Layer 4 of a small transformer language model trained on English Wikipedia (8 layers, counted from 0, width 96).
Take only the direct path to the model's output, skipping the later layers: a vector added to the residual stream pushes a token's score in proportion to its dot product with that token's output vector.

Output vectors of the tokens that the questions are about. A number n stands for n times 0.019.
"ster": 11 26 -30 9 -53 18 -34 5 -16 -29 26 8 34 -27 35 -33 5 8 -30 -57 -19 73 21 26 21 6 -36 -65 41 -27 -4 19 -15 -13 -5 17 -6 8 32 -1 42 -36 -14 -25 2 -10 3 61 21 -30 16 13 -16 -28 -3 -18 31 -4 -14 23 33 15 -2 -15 -27 47 9 2 29 -36 17 -42 -3 47 -22 -37 -5 -25 14 -19 17 26 12 21 -16 -9 -28 35 21 21 12 7 -26 16 -8 -42
"ague": 2 38 -20 -23 -8 2 1 1 34 -42 -15 14 19 -24 27 11 18 -1 -25 -1 31 20 -39 10 -1 16 -86 19 33 2 38 2 -22 -11 -19 37 43 -14 15 -4 19 -4 -3 48 -52 8 3 29 -20 13 47 -50 20 -10 10 -31 -9 -19 -55 41 3 10 -5 -34 8 -4 24 5 -8 -14 -22 -14 24 28 30 0 -2 -42 27 32 -5 18 -23 -49 3 -28 -8 -1 19 -36 25 -2 -15 1 14 -16
"emb": 31 -5 3 11 14 -12 11 3 51 5 -19 -25 9 -22 -9 18 1 -13 -4 5 -31 8 48 11 17 -48 -78 -23 29 -4 -8 4 -12 8 -13 40 -20 5 -17 5 41 -11 -34 -1 -18 13 34 16 -28 -37 2 -31 18 38 -2 -3 10 25 47 -15 1 32 2 9 9 -15 4 36 -23 -34 0 22 20 4 -8 6 -10 -15 6 -17 1 -6 -9 -36 -1 14 -23 -13 -44 -7 32 15 9 -13 9 3
"urs": 5 3 -43 -4 -28 34 52 4 20 -1 11 28 27 21 25 6 10 13 -46 -18 -6 -21 -32 -16 4 -28 -50 8 -1 15 -9 26 -34 36 -22 -10 16 15 16 0 29 9 -28 -5 -59 21 2 -3 -27 -15 7 7 6 45 -20 -31 -1 -41 26 22 -11 24 8 -11 25 -7 -19 -21 -1 -24 -11 -10 14 35 -14 2 14 35 24 9 -11 -24 -32 7 10 5 -20 -9 27 11 11 -19 -2 15 -2 4
" won": 3 18 -31 -29 12 0 4 -20 11 -55 -23 11 -3 -11 41 6 -1 -3 22 -25 53 21 4 -30 18 0 -11 10 19 -1 -4 18 -4 -31 1 0 4 14 3 -1 8 -6 1 4 4 -1 -9 12 -1 28 15 -23 21 27 5 3 40 -35 -3 -5 19 -5 -34 -27 -9 -9 10 12 22 -15 5 6 40 14 4 9 -1 -13 -2 -11 -17 -14 4 -53 25 1 -21 -8 6 -3 -21 7 24 -6 21 -55
"struction": 1 44 -18 -36 17 35 -25 -9 53 -19 19 -30 17 -11 33 -27 35 -50 29 5 9 29 -55 3 35 -12 -48 -12 16 -3 4 -10 -22 8 12 8 -25 -21 3 0 44 -48 -46 7 -17 4 -39 37 -7 9 2 51 3 5 23 -41 -6 -10 5 -7 45 -37 -8 26 24 19 -41 7 33 11 2 -39 16 -7 -5 4 -17 -5 31 24 22 -29 25 -28 22 -2 -26 -13 -21 31 26 -4 -24 -14 5 -3
"ten": -21 46 2 2 32 46 -28 23 28 -38 21 -39 6 15 24 -20 6 -45 10 -51 5 31 -25 -8 -29 -1 -14 2 -46 -2 -7 -22 24 -19 -36 -20 -9 32 28 4 41 -14 7 -8 -23 37 15 13 -21 -12 20 5 44 17 56 -38 -8 -2 28 36 29 19 -15 28 3 12 -2 26 -17 -21 16 0 11 38 -4 -23 -10 -44 -19 -2 49 5 17 -9 -44 1 -6 -13 -13 24 2 -18 -71 -18 -3 -32
" JP": -6 16 -22 -23 20 -6 22 28 -31 -19 -25 2 1 -26 5 38 23 -4 47 0 -1 8 4 -44 33 -10 -20 4 37 -24 48 -9 8 2 8 23 -8 12 24 6 4 -8 18 -16 -38 -9 -12 51 -7 19 2 -4 1 9 9 -7 6 -39 26 8 -23 2 -21 7 31 -8 -3 8 -13 -13 10 6 24 9 -3 17 3 9 -2 -3 -12 -15 4 -35 -27 -19 12 -7 -2 -31 -11 -13 8 3 -1 -48
" service": -12 21 8 -3 2 -10 -7 -4 10 4 12 -20 -16 -35 14 -1 47 -27 40 21 14 15 9 -17 15 -13 2 -14 -9 -8 -9 2 1 -2 21 36 -15 -37 17 3 11 -25 -23 -4 -22 4 -35 20 17 3 21 40 -3 -9 2 -16 -2 -42 -26 39 30 2 3 -24 -5 -5 -28 -17 24 8 -10 -21 29 -9 -2 -7 12 -22 -47 28 38 -8 12 -32 14 13 -20 -5 16 15 38 7 -35 -18 28 -9
"ir": 6 15 1 -10 -11 -20 17 41 26 6 21 24 10 -15 20 4 22 21 -28 -33 10 -11 13 -5 -10 5 -18 16 10 -27 -1 -13 -8 3 -10 10 -11 -6 26 2 11 5 -1 4 9 32 15 -29 -43 -24 -37 -19 8 -9 3 -10 -2 24 -14 14 8 29 -13 -1 2 8 -7 12 2 -43 -7 -62 2 5 -28 -17 2 15 -14 -9 -8 -9 -8 -1 -11 17 -34 12 26 7 15 18 24 6 1 31
" is": 18 10 21 -27 -5 8 13 -31 -21 -12 -1 -18 -1 -20 28 -25 -18 17 -29 5 23 -6 -4 -7 -8 17 11 1 -14 -4 -14 8 -12 -9 -37 -8 3 16 -13 -1 -11 -31 -22 6 15 -4 20 24 -43 18 21 -8 2 6 4 4 37 -12 9 27 11 -17 -3 -10 -1 45 -32 -22 12 5 -3 4 8 3 13 5 9 24 20 21 2 9 6 -9 -2 -6 -19 -24 17 -15 -14 10 -2 8 31 -2
"ese": 10 3 28 16 10 -12 -2 36 21 -45 -30 -25 -18 -16 1 -5 -3 -44 21 -16 24 6 31 -18 -6 -9 -49 15 42 -10 6 -2 -21 -38 26 54 19 -19 25 -3 -33 -9 -33 4 -3 6 9 23 -30 7 37 -1 -5 22 -9 9 6 -7 42 38 72 0 18 -36 -45 48 6 -23 8 -21 9 -29 17 26 -6 18 -13 -17 -31 29 -8 -8 -45 5 -20 -25 10 -14 6 1 15 24 -42 -14 10 0
"\n\n": 35 3 4 -2 16 20 1 -35 -31 -39 2 -16 28 -23 -8 3 -20 -6 -36 -11 -5 -9 4 -31 -12 16 -4 22 6 17 9 9 23 -10 27 -10 -19 5 -3 -1 -7 15 -22 13 -10 -14 0 -16 -4 2 -21 -5 3 -17 -11 15 -21 -22 7 -2 0 5 18 -10 36 33 -52 31 7 -14 12 24 6 32 6 -18 28 -17 25 20 -16 5 11 12 -12 -13 -26 7 -11 4 8 -32 -3 11 81 4
"old": -39 -15 25 -19 -6 7 10 24 46 3 4 2 0 26 0 -1 -35 -29 -25 -8 32 47 0 5 2 -18 -45 8 -10 10 2 -36 8 -5 2 15 -33 20 10 -2 1 10 2 -36 -41 42 -2 3 -41 12 21 26 -7 -18 18 -15 38 -23 -17 -24 37 11 -20 -16 -16 -4 13 31 -3 13 2 4 1 29 -34 -17 13 -6 21 -30 10 -10 -13 22 -10 0 35 -11 -19 7 2 18 37 -6 -13 -13
"ly": 13 -5 32 -39 29 41 6 -43 24 19 4 28 -17 -30 9 -18 -13 -26 -14 4 0 13 -18 -45 -43 13 -13 -24 -33 23 -24 -48 -8 -16 -7 10 -16 35 36 -3 -12 0 8 13 3 -8 -14 28 29 -43 2 33 37 -19 30 -13 -16 6 2 36 38 43 -35 25 -1 25 14 -4 16 3 10 6 -7 14 8 -31 5 22 -1 4 29 18 -35 6 -32 13 2 -17 -11 25 43 -67 -30 -17 -21 -2
"il": -14 21 24 7 38 -31 14 12 18 12 17 -1 10 1 21 5 0 20 -17 6 9 10 -19 -20 -7 18 -29 0 7 -11 5 -13 -13 18 7 -15 8 17 26 2 -9 -9 -3 -5 -39 38 21 26 -46 -5 -30 -5 -3 6 15 0 -12 9 -35 -18 6 33 0 -20 -10 18 -11 22 -7 -22 -19 -31 -20 -15 -14 32 4 2 11 1 0 -16 3 24 18 13 -19 -12 -35 46 24 -18 10 -41 -16 2
"ace": -9 5 -4 14 -14 -3 44 22 -15 -7 -21 21 0 -42 9 25 22 -1 -20 -16 -9 12 -36 13 11 16 -57 -5 34 5 -45 -27 3 -7 -11 -1 40 11 12 4 41 -55 6 -21 -21 -17 29 9 -27 -3 -7 18 -12 -34 -11 13 -48 0 15 16 22 -3 16 -3 8 23 27 -10 2 6 9 -37 22 -9 -8 -12 -4 -33 32 48 31 8 -13 -18 -13 8 33 16 -28 -23 4 -19 20 0 4 25
"my": 1 5 26 -28 32 -15 21 60 14 -12 -2 -6 33 0 23 -10 -9 -29 -5 6 4 14 -4 2 32 -29 -43 -3 -3 -33 80 2 -21 -22 5 -2 -6 5 34 0 14 7 -27 -51 0 13 -2 19 16 -34 11 -4 -13 -35 -3 31 24 -2 10 -14 22 -2 -1 9 -28 38 5 10 2 -7 -4 -41 6 30 -1 -12 -15 2 -19 -24 -5 29 -18 -28 34 -47 -23 -1 29 -9 3 -41 7 21 10 -6
"ip": -1 -25 -10 0 -17 21 28 11 -8 -1 -26 -27 24 -25 -7 -4 -9 25 -28 -16 22 -26 -7 23 5 6 -38 -10 13 1 25 3 9 22 12 26 40 19 2 -1 -36 25 -10 -16 4 -13 13 -31 -34 -44 4 0 -5 21 19 -28 15 -5 -5 7 17 -1 18 3 -33 -8 1 -10 8 -16 4 -9 -2 -14 -2 50 4 -4 8 -26 17 24 21 -21 29 -7 30 2 -9 1 23 6 -18 -29 -4 14
"TA": 12 13 -24 -48 14 5 11 34 -4 -6 -5 -8 -12 17 -25 28 11 -40 42 7 3 34 27 -44 37 0 -49 41 13 -18 14 13 15 -42 -10 27 -19 -26 31 3 43 -24 21 -33 -26 -9 -23 33 13 11 31 -13 -29 7 0 21 25 -22 -17 5 5 10 -35 8 -15 -31 -39 6 18 -20 20 -20 -9 19 8 20 2 -4 11 -16 20 18 -25 -3 3 -12 -27 -15 9 -15 38 -11 6 15 -16 -8
" these": 0 11 -1 -22 -17 8 15 -14 15 -15 21 -27 -5 -24 52 -8 41 -28 21 -8 -14 54 -16 -48 19 32 -4 3 10 12 11 -13 4 10 -5 9 -25 6 -23 3 40 -7 15 -34 10 -4 -4 -15 -39 -26 54 14 31 31 -10 -9 43 -7 13 14 17 -16 7 48 -15 -6 -33 6 -2 21 -3 0 16 -7 -48 -24 5 -20 13 17 17 -13 8 -20 3 15 -18 -18 15 -16 28 -35 -51 -1 -2 -36
"ruary": 2 4 -63 -12 44 15 -21 46 39 -46 20 -30 -32 -40 95 42 -8 -31 19 -22 3 21 -52 -87 38 17 -67 -1 4 -43 -11 17 -7 -23 -1 4 30 45 -11 2 32 -25 -1 -41 -58 19 -14 6 3 -8 37 28 35 5 -8 -34 26 -31 13 58 31 65 -44 -15 84 41 -77 38 12 4 2 -47 -17 28 25 25 -14 20 -2 -34 20 -5 2 -33 22 -3 57 -37 2 -54 4 -17 -19 6 18 -30
"iam": 19 -9 -4 -32 8 7 -29 40 -2 -33 -13 10 6 -8 2 -30 13 -32 30 22 16 -13 -20 3 26 -13 -58 24 34 13 -28 2 -17 29 5 -11 -1 24 3 2 -2 -15 -5 -36 -22 -2 6 -17 8 -26 20 -6 11 22 -11 6 -15 -18 -21 -10 23 20 1 13 -8 -4 11 72 22 0 -19 -16 -4 -7 9 8 4 2 -19 -20 18 56 4 2 -10 28 -36 -9 9 5 17 23 -12 -14 -17 -6
"lin": -13 -5 -16 1 -16 62 -9 4 10 12 8 -44 -14 21 59 -39 8 -49 -13 -30 9 3 -7 -10 22 -4 -36 34 -27 -17 -11 -5 15 -14 19 -2 9 -2 36 5 27 -8 -17 -29 -34 -34 13 14 -32 20 -2 -18 16 -13 18 -6 -6 -10 21 -4 41 -14 -22 -48 -20 33 13 34 -8 14 12 -9 4 21 2 -4 1 -27 -12 9 23 19 -3 0 31 10 12 -20 22 23 19 -8 28 -5 -26 -15
"ov": -35 36 -12 -11 -8 21 -8 7 -28 -34 -30 -19 14 -1 -11 10 -31 -40 -5 -38 -15 -8 -8 5 -13 -31 -35 32 5 -8 27 -1 -5 27 -7 23 -14 36 -6 -3 -7 13 -14 3 -7 33 15 -34 -7 2 5 -23 26 -5 9 -6 -8 -18 -8 22 -4 -5 11 12 38 -14 15 23 -8 12 5 -8 31 29 6 53 6 -3 -20 -25 4 8 7 -5 18 11 -6 -37 23 37 -18 25 29 14 -38 6
" ": 20 -13 -16 -15 -1 -21 -13 -1 12 0 -17 -5 4 23 5 7 -25 10 11 3 -2 -19 -24 23 -9 21 29 -16 -18 8 14 -12 -10 -1 -6 -8 22 22 -9 -2 10 18 10 8 26 -6 -23 8 14 18 -20 -24 -16 -14 -9 1 -2 -10 -3 -14 -20 -6 0 -10 -9 -3 3 19 14 6 -1 12 -11 -11 20 8 4 -20 14 9 10 -23 18 13 -22 16 25 14 -30 -8 2 19 5 3 -2 -4
"raph": 23 15 14 -31 -19 -2 -15 -4 35 -58 1 -39 40 -33 34 0 11 -49 -1 -6 -2 15 -2 15 6 -30 -64 35 -18 2 -6 1 -16 25 14 -4 2 2 34 0 28 4 11 -35 -1 12 -29 12 -4 -18 33 11 -12 -25 -14 9 -17 -17 7 -4 52 23 2 9 34 12 -56 43 16 -24 -7 -33 4 7 -48 23 6 5 7 17 45 6 -23 -12 42 17 13 -18 -20 27 -29 -7 -19 23 -5 -9

Each question shows what one neuron of this layer's MLP adds at an activation of 1. A number n stands for n times 0.045.

n267: -6 8 -7 1 11 5 3 11 -30 2 -14 6 -24 12 6 3 -11 19 6 -6 30 -8 29 9 28 0 -13 4 -5 8 -5 2 10 12 10 -41 1 -16 -8 23 6 -1 1 1 -19 -21 -19 -5 -3 -4 10 8 8 13 10 5 0 0 -15 -27 20 5 1 -1 1 -10 -8 -1 1 -7 -18 14 -12 9 28 -16 -4 -21 -13 -26 -10 13 6 -10 26 16 15 -19 -10 15 9 12 -11 4 -7 1
Which of these tokens does it push up most? "iam"

n145: 3 25 -9 25 8 24 23 -39 -2 -2 -27 4 8 -9 8 -16 -31 2 -21 9 -4 24 -15 7 -25 5 -18 9 8 9 -3 4 34 17 -10 15 4 -11 1 9 -10 -20 21 -13 4 -15 6 -4 0 9 22 -4 27 9 -38 0 -26 -20 -10 -21 -24 4 -4 2 5 -8 13 20 23 -41 25 35 -10 -5 3 17 -7 4 -4 -3 0 41 9 -5 11 0 9 -10 6 -4 -35 6 -16 -9 -3 -8
Which of these tokens does it push down most? "ir"

n95: -6 -1 -11 -16 31 34 25 -4 -11 -8 -15 18 -24 -16 -1 -5 -13 22 24 -22 21 -10 -5 2 11 -16 33 -5 -19 38 -1 11 19 6 8 8 3 -20 -10 -6 -14 -11 -5 14 0 -3 -16 26 -5 31 -18 -5 20 7 -7 21 8 -13 -13 -28 19 23 1 -3 -7 -2 21 -10 0 -7 -30 26 -16 -1 1 -15 13 15 15 -17 -14 -4 -28 -3 -44 -10 -14 6 0 5 0 2 0 0 -7 -6
Which of these tokens does it push down most? "raph"

n203: -18 -17 11 -3 3 -15 4 -12 -9 30 -33 -5 -5 -5 -40 -4 -8 -11 -7 0 -31 17 15 -20 -7 -29 -41 -13 21 -29 9 18 -6 23 22 -6 13 20 33 -2 25 0 -29 -8 -7 23 -4 -5 -9 23 -32 16 10 11 16 -8 3 4 34 23 -12 10 -11 3 -17 14 13 -5 15 -2 27 -15 32 1 -13 9 11 8 18 -28 15 -1 8 10 -8 -13 11 -20 7 -36 -24 17 -1 7 -1 8
Which of these tokens does it push up most? "emb"

n152: 18 -13 -11 -31 3 -27 -20 7 -9 16 -16 1 -38 27 -11 15 -27 7 12 -23 -16 8 11 3 1 32 21 -25 3 0 29 -24 2 -1 21 13 37 -12 -5 15 -5 32 -10 -1 4 5 -16 -1 13 6 -17 22 -11 -6 1 -17 1 -14 -20 -14 -14 7 10 21 -3 19 25 33 8 27 3 -34 -21 0 -3 -28 -4 -32 11 0 0 -14 -9 2 3 9 -5 17 -23 3 11 -6 -21 7 21 35
Which of these tokens does it push up most? " "

n276: -16 11 -10 -11 1 10 -26 20 0 -5 12 -23 26 9 6 3 -10 -21 -14 24 3 -7 3 2 -21 -22 -2 19 15 23 -23 8 9 28 15 -8 -21 -1 -11 -9 14 10 -2 18 -1 -7 2 -1 20 -35 4 -12 9 -24 -15 8 -6 3 -20 8 -6 -23 6 10 -16 18 -1 21 8 -25 1 -16 11 14 0 -6 -3 -5 7 -23 22 31 18 -13 -6 -3 21 -14 -8 -17 32 11 -1 -28 7 -9
Which of these tokens does it push up most? "iam"

n255: 11 -10 -13 21 10 -10 2 13 -3 -17 -25 21 -32 33 11 7 26 13 41 22 2 -4 -28 -19 -24 2 1 -24 9 0 9 0 -2 -19 -1 2 14 1 3 -22 27 -4 -8 2 17 18 -10 6 -35 -10 5 -1 -30 10 -15 -6 20 -5 5 36 -9 1 35 -2 -16 -14 0 15 4 9 3 -23 23 11 -5 7 -6 -4 19 35 4 0 13 -14 -24 -34 -10 -27 -24 -1 -19 -1 -7 -5 -11 25
Which of these tokens does it push down most? "lin"

n178: -9 13 -18 -4 -2 -19 -7 -15 -8 -1 11 -11 -3 3 -12 -13 -2 -8 4 -11 20 -13 -3 -11 16 12 -12 14 -33 0 -5 11 12 20 3 -11 -22 12 25 -2 -16 15 -3 7 -1 13 1 -23 -1 31 2 5 -2 0 -22 -4 6 -11 -3 -20 -7 15 20 5 16 20 23 10 -8 -11 -11 16 -34 26 -9 0 8 -4 13 14 7 -3 -21 -8 25 -26 7 11 -4 23 -2 1 -18 -29 27 -1
Which of these tokens does it push up most? "\n\n"

n240: -15 7 -2 -11 -15 -6 14 -2 -10 6 -3 1 -9 -22 -11 -4 -10 -13 5 -3 6 -2 7 -13 9 -18 12 -3 0 -16 9 -11 30 15 -23 -10 -15 -2 39 -4 4 -8 -8 24 22 3 -1 -2 -12 -7 0 -23 -25 4 9 -9 0 17 -5 -4 -13 -29 -12 6 31 -1 0 -11 23 -8 20 -7 -6 15 0 -28 -5 12 -5 -16 -9 -1 11 18 6 15 11 9 14 31 21 10 -10 6 -17 26
Which two tokens does it push up most, strongest first? "ir", "ov"

n81: -1 -10 -4 22 -3 -8 8 -1 26 1 15 2 11 -2 0 7 11 28 -1 8 -29 -10 30 2 -40 -8 -34 -4 6 -1 -6 -2 16 -9 8 13 -14 -2 -12 -18 -2 -4 -12 22 -10 18 7 -16 -27 3 -8 -8 5 -4 9 33 1 7 -15 11 2 15 4 -3 16 -14 -26 -20 4 -17 16 -15 -5 5 6 -16 -5 30 -11 7 10 -2 10 -8 -17 6 -6 2 -7 19 -18 -4 17 -7 16 11
Which of these tokens does it push up most? "ir"

n326: 15 -4 28 -11 27 -2 -10 -9 7 1 3 19 8 15 -11 6 -6 12 5 8 -13 3 -3 -5 -14 -3 0 1 9 -22 16 5 10 2 23 4 0 -9 -9 16 -16 19 -31 -7 0 -4 -16 17 17 41 15 12 -3 16 -18 -7 14 10 -4 -8 -6 -12 -2 -2 0 -3 1 -28 -4 16 5 -9 9 -25 7 16 -6 -3 -17 30 -9 -5 -16 -14 -9 -18 -8 25 9 -26 -19 2 -39 1 11 4
Which of these tokens does it push up most? "ese"

n173: 5 -16 10 -20 13 2 9 16 -25 -24 22 -29 34 8 6 -12 21 17 24 -30 20 -10 14 6 -10 16 -26 16 11 6 -4 -7 9 19 -15 6 -7 8 36 10 -24 -5 -7 -40 -5 11 -7 -18 13 -2 -34 -3 -30 -31 7 -6 -7 21 17 -7 6 -28 -40 15 19 1 -33 -4 -13 26 28 2 11 -9 27 -48 -28 -20 7 -39 21 0 1 8 16 16 6 20 12 7 17 -1 -5 35 0 1
Which of these tokens does it push up most? "my"

n336: -6 11 -24 -37 8 -8 -11 4 16 -11 -31 -23 -18 -25 -19 8 -21 -6 0 -20 -16 29 -1 12 17 -2 -2 -2 -12 5 -11 20 -1 11 35 16 10 5 8 15 -17 -13 -6 4 13 15 -1 -5 8 25 11 -23 18 14 -26 1 24 29 -2 -13 4 10 -3 -27 4 -22 24 -12 -7 0 -23 12 -5 11 0 -1 17 23 -1 3 21 -11 19 6 25 -27 -3 -24 -1 2 7 -16 2 13 -21 13
Which of these tokens does it push up most? "ov"

n314: -32 -13 1 19 -7 -9 -2 3 24 9 -6 3 -33 -31 -14 9 14 8 6 -40 -14 21 -10 25 -2 4 -9 15 6 -2 -9 -8 2 3 12 16 -16 17 -23 -3 20 18 -7 3 16 -1 1 -7 -7 10 -7 -1 3 -17 -6 6 -13 5 11 -6 -32 14 9 10 31 -19 31 16 8 -5 -14 16 -21 -2 -5 -19 25 12 17 22 10 1 -13 0 -6 -34 17 1 -10 27 -11 -9 -26 5 4 -16
Which of these tokens does it push up most? "ace"

n225: 14 5 12 7 32 -1 -30 -18 -1 -8 2 -10 3 6 -11 -10 -13 35 4 -9 -16 -6 -14 -1 -4 2 -1 -12 -27 3 -2 5 -2 -25 1 -5 6 5 10 9 11 -9 -18 -6 15 -15 21 7 -6 11 -3 -10 -6 -15 21 -5 -4 8 -4 -15 11 35 -19 0 20 -9 -14 -26 -7 -4 19 8 -5 -3 33 -11 20 -12 -10 1 11 35 23 15 -20 -9 6 -1 18 -35 10 8 7 9 -5 -13
Which of these tokens does it push up most? "ten"

n85: 13 23 -8 3 2 -10 17 -31 -5 7 -23 2 -4 -6 2 10 9 12 3 -15 1 2 -6 10 -10 -3 -20 6 -5 -14 -35 -2 1 -19 -15 18 27 16 -2 22 14 -6 35 23 8 -6 -3 9 11 -13 -8 5 -7 0 -13 -5 10 9 -14 10 2 -30 -2 -5 1 22 23 29 -10 -3 -12 -6 -27 -8 -19 24 2 -5 -13 12 13 -12 7 -9 11 -2 -14 13 2 -4 4 -2 19 -11 -3 -13
Which of these tokens does it push up most? "ace"

n18: 2 12 15 -31 17 2 -37 1 -5 2 23 11 -7 18 0 -18 13 -4 2 0 -6 12 14 -17 -2 -27 16 -2 -20 8 -8 -11 16 6 27 -12 -20 -19 7 -13 0 -16 -4 10 22 16 -6 9 6 14 -21 3 -12 -16 -5 -8 4 -26 -17 -23 -23 -18 -14 -6 3 5 -24 -15 -14 11 23 -9 13 -16 -6 17 8 33 31 15 31 4 23 16 2 -3 5 14 2 -12 26 7 -8 -20 4 16
Which of these tokens does it push up most? "struction"

n5: 20 -10 5 -10 14 11 3 0 1 -6 4 13 7 -4 -5 12 15 -9 -24 -11 -18 -1 6 -14 -17 -4 0 -5 16 12 -21 0 5 19 -16 -12 13 1 -23 -4 -24 -18 23 -15 12 7 11 -11 -9 -18 27 -8 7 12 -18 -15 -23 13 9 -7 -11 -7 -4 19 -5 9 3 2 16 5 -7 18 -7 -8 9 15 -3 6 1 6 -4 23 -9 7 -16 -4 10 -4 21 -16 -7 22 4 -23 11 4
Which of these tokens does it push up most? "iam"

n139: -2 -7 -1 0 8 2 -1 43 7 -17 7 0 21 -11 4 -13 -27 4 -23 -26 -9 -11 -12 -16 2 25 -26 -23 6 15 7 -6 16 23 15 24 19 27 30 20 -8 17 -15 19 -10 -1 2 23 1 14 -4 -4 16 8 -22 -39 -26 13 16 7 18 -4 5 -18 -25 -20 -5 -14 -12 -22 -30 9 11 15 -8 -17 5 16 1 24 -28 -20 -7 2 -22 5 -1 -13 -20 31 1 5 3 25 -15 16
Which of these tokens does it push up most? "urs"

n370: -44 -7 -5 8 8 4 -11 -13 -12 -7 -4 -20 -8 -18 -10 22 26 -4 3 2 0 -2 -1 16 -6 -12 -20 -7 6 -7 11 -25 2 25 9 -18 -1 -27 16 8 29 4 -5 23 13 3 -24 -17 -12 -2 2 -19 11 46 10 -6 -21 5 -8 11 -18 -13 22 32 -1 -5 10 -18 15 3 -10 -23 -23 -14 -2 9 -9 -9 20 -10 6 -26 13 -1 -7 22 45 -7 13 14 17 -4 5 8 27 4
Which of these tokens does it push up most? "struction"

n28: 3 16 0 5 -5 2 -15 17 17 -12 15 -13 32 -15 -2 2 19 -14 0 4 16 -25 15 -14 -18 -8 0 4 18 -14 -2 -15 -6 20 12 -62 -21 16 22 -18 12 5 -6 -10 -12 16 -14 -2 12 3 -20 -9 19 6 -2 -9 -9 -5 -14 19 10 20 5 21 -14 -3 16 17 17 4 9 -2 -11 18 1 11 -25 -2 -10 -3 29 -25 -5 14 10 -23 23 -11 -7 -5 -2 5 12 -12 -12 -24
Which of these tokens does it push down most? " is"

n130: 24 13 4 -4 -14 21 30 -6 23 1 0 -8 -3 -11 -34 -7 -6 -19 19 10 -2 -23 3 32 1 -8 -12 30 1 -1 -2 -15 22 -32 2 9 10 6 8 -15 -2 -2 17 -4 -2 -16 13 4 2 0 6 -5 7 -9 0 -13 -2 4 9 7 -13 -10 -17 -2 7 -16 -7 -12 14 8 19 -3 -11 8 12 -6 0 2 26 -2 -22 29 -22 -6 -11 -9 4 -21 15 -15 10 -8 -14 -6 18 3
Which two tokens does it push up most, strongest first? "TA", "ague"

n260: -13 2 1 13 -11 -9 3 -17 13 5 -5 -1 12 0 23 -30 10 -14 2 13 -7 -13 7 29 5 -17 -27 9 8 -3 2 2 3 -9 6 -15 -12 20 -6 -17 5 18 16 0 6 -5 -7 -4 -6 32 6 17 2 -1 -6 -14 -15 18 -11 2 19 -14 -19 3 3 3 -28 10 3 -14 4 -11 -16 -8 -19 -11 19 -18 4 4 9 -6 6 19 -5 6 7 -7 -3 -8 23 22 -20 11 -1 -7
Which of these tokens does it push up most? "raph"

n51: -13 4 6 2 -16 -18 7 -2 1 24 5 3 21 -10 -1 -12 -4 -16 6 -1 11 22 10 -18 3 5 -19 -2 -2 -2 17 -16 2 5 15 -4 8 -8 14 -10 -11 -2 11 15 -1 12 14 2 19 5 -3 11 -34 -12 16 2 -9 -8 18 -5 -29 -17 6 5 4 13 -12 -4 21 6 0 6 10 1 -34 -4 -15 -8 -2 4 22 -10 27 11 26 -10 4 -23 -20 -7 -5 -24 -15 -6 0 13
Which of these tokens does it push down most? "iam"

n282: 11 -11 -3 -4 11 6 30 12 5 20 15 -6 6 33 -23 -3 14 -23 -13 15 4 11 4 -1 2 -3 6 16 4 9 16 -6 20 -9 23 -7 -5 -7 -6 -11 30 -34 2 3 -8 37 -14 -13 -21 16 5 18 -15 7 9 3 -2 21 -15 6 -26 -2 -12 -23 -6 -15 -30 -19 -12 -30 1 4 5 26 11 -5 -5 -10 7 11 -39 -9 -7 -22 -14 8 -13 7 1 -18 31 -2 10 11 -18 11
Which of these tokens does it push up most? "TA"

n222: -14 9 5 -5 -17 -7 -15 1 -8 1 12 -6 -6 -19 -4 -7 0 8 -11 -5 1 14 20 6 2 -30 28 2 10 -5 -10 26 -3 -4 -2 7 18 -37 17 -10 8 2 -15 3 18 10 7 13 13 -20 -22 -18 20 14 7 -7 5 10 9 11 -4 -24 -8 4 -3 35 0 -1 6 -9 -10 -16 -18 -4 -29 1 -2 -3 -18 3 26 23 -29 -5 6 -11 17 -7 12 -9 -13 12 8 3 6 10
Which of these tokens does it push up most? "ster"

n11: 5 2 15 -7 4 22 -22 38 -21 -18 21 9 5 5 9 -8 30 -8 2 6 2 -25 -2 -22 -11 10 23 20 6 7 -5 19 -22 -2 -29 -12 -3 9 -19 11 -15 25 -6 -10 25 -42 -1 1 2 -2 3 -11 -32 -21 -9 7 -7 8 -12 -11 -13 24 5 6 -10 -12 11 2 -9 8 -3 23 1 2 -10 -2 -4 23 -14 3 2 -3 -2 -14 -20 17 -5 9 48 40 0 -32 -20 -12 3 23
Which two tokens does it push up most, strongest first? "iam", "ly"

n231: -1 -25 -3 10 13 -12 37 -6 8 10 21 -2 -16 -16 13 9 12 6 -7 39 -1 -3 -5 0 -8 -14 3 -19 -7 7 19 0 -16 -24 -4 -25 7 3 -7 -20 16 -10 11 0 -14 -4 -39 7 14 8 1 -8 -4 -1 -9 -8 -26 23 8 -12 30 23 -9 -17 14 4 -18 -5 -11 -7 -20 6 5 -3 -7 5 -4 6 8 -15 -19 17 -4 24 20 2 -2 0 0 7 11 20 -3 -8 13 0
Which of these tokens does it push up most? "ruary"

n346: 0 -17 27 4 -7 -10 11 30 -14 -11 26 -2 11 -6 -32 -2 -30 -4 -13 -19 9 7 30 39 -18 -15 -4 11 -5 -3 -9 -20 -4 1 -7 24 -1 48 -16 9 -9 5 6 0 0 8 8 -32 -7 1 -26 12 -4 2 22 -12 25 3 -12 -23 -7 5 -48 -6 0 -13 -17 14 22 13 -7 15 12 51 -5 9 29 -7 6 4 -9 -10 2 31 9 -13 -14 -4 -31 9 -17 10 10 11 -25 4
Which of these tokens does it push up most? "old"

n142: 2 -24 16 3 -13 -19 5 -21 -3 -8 7 -7 11 0 2 -15 22 1 -17 -15 31 22 -7 1 -7 -38 -36 -7 -4 38 18 48 22 -16 -2 -43 -2 30 -5 -21 15 -9 6 -22 2 0 -9 -7 -10 -2 -1 29 4 -37 -8 24 19 -9 -25 -25 4 -21 -2 -3 16 2 17 4 -12 15 21 10 14 24 25 16 -11 27 8 -17 -15 -16 -8 -11 -5 21 -9 31 -18 -10 28 -12 3 4 0 -6
Which of these tokens does it push down most? "ese"

n156: -11 1 8 -3 -15 -8 9 -4 -7 -15 3 -8 -3 -4 3 15 -22 2 4 -1 -8 -36 2 -12 -11 1 9 16 -23 19 -11 19 -20 0 9 10 22 -30 16 -1 15 -6 -4 -6 10 -24 20 -10 17 0 3 -15 2 22 10 11 -10 -1 4 5 -18 -10 -4 3 -16 12 -15 0 -7 13 3 -14 -7 -16 1 33 11 4 8 -2 8 12 -5 2 13 7 -9 8 -2 -5 6 20 -14 21 13 -3
Which of these tokens does it push down most? "old"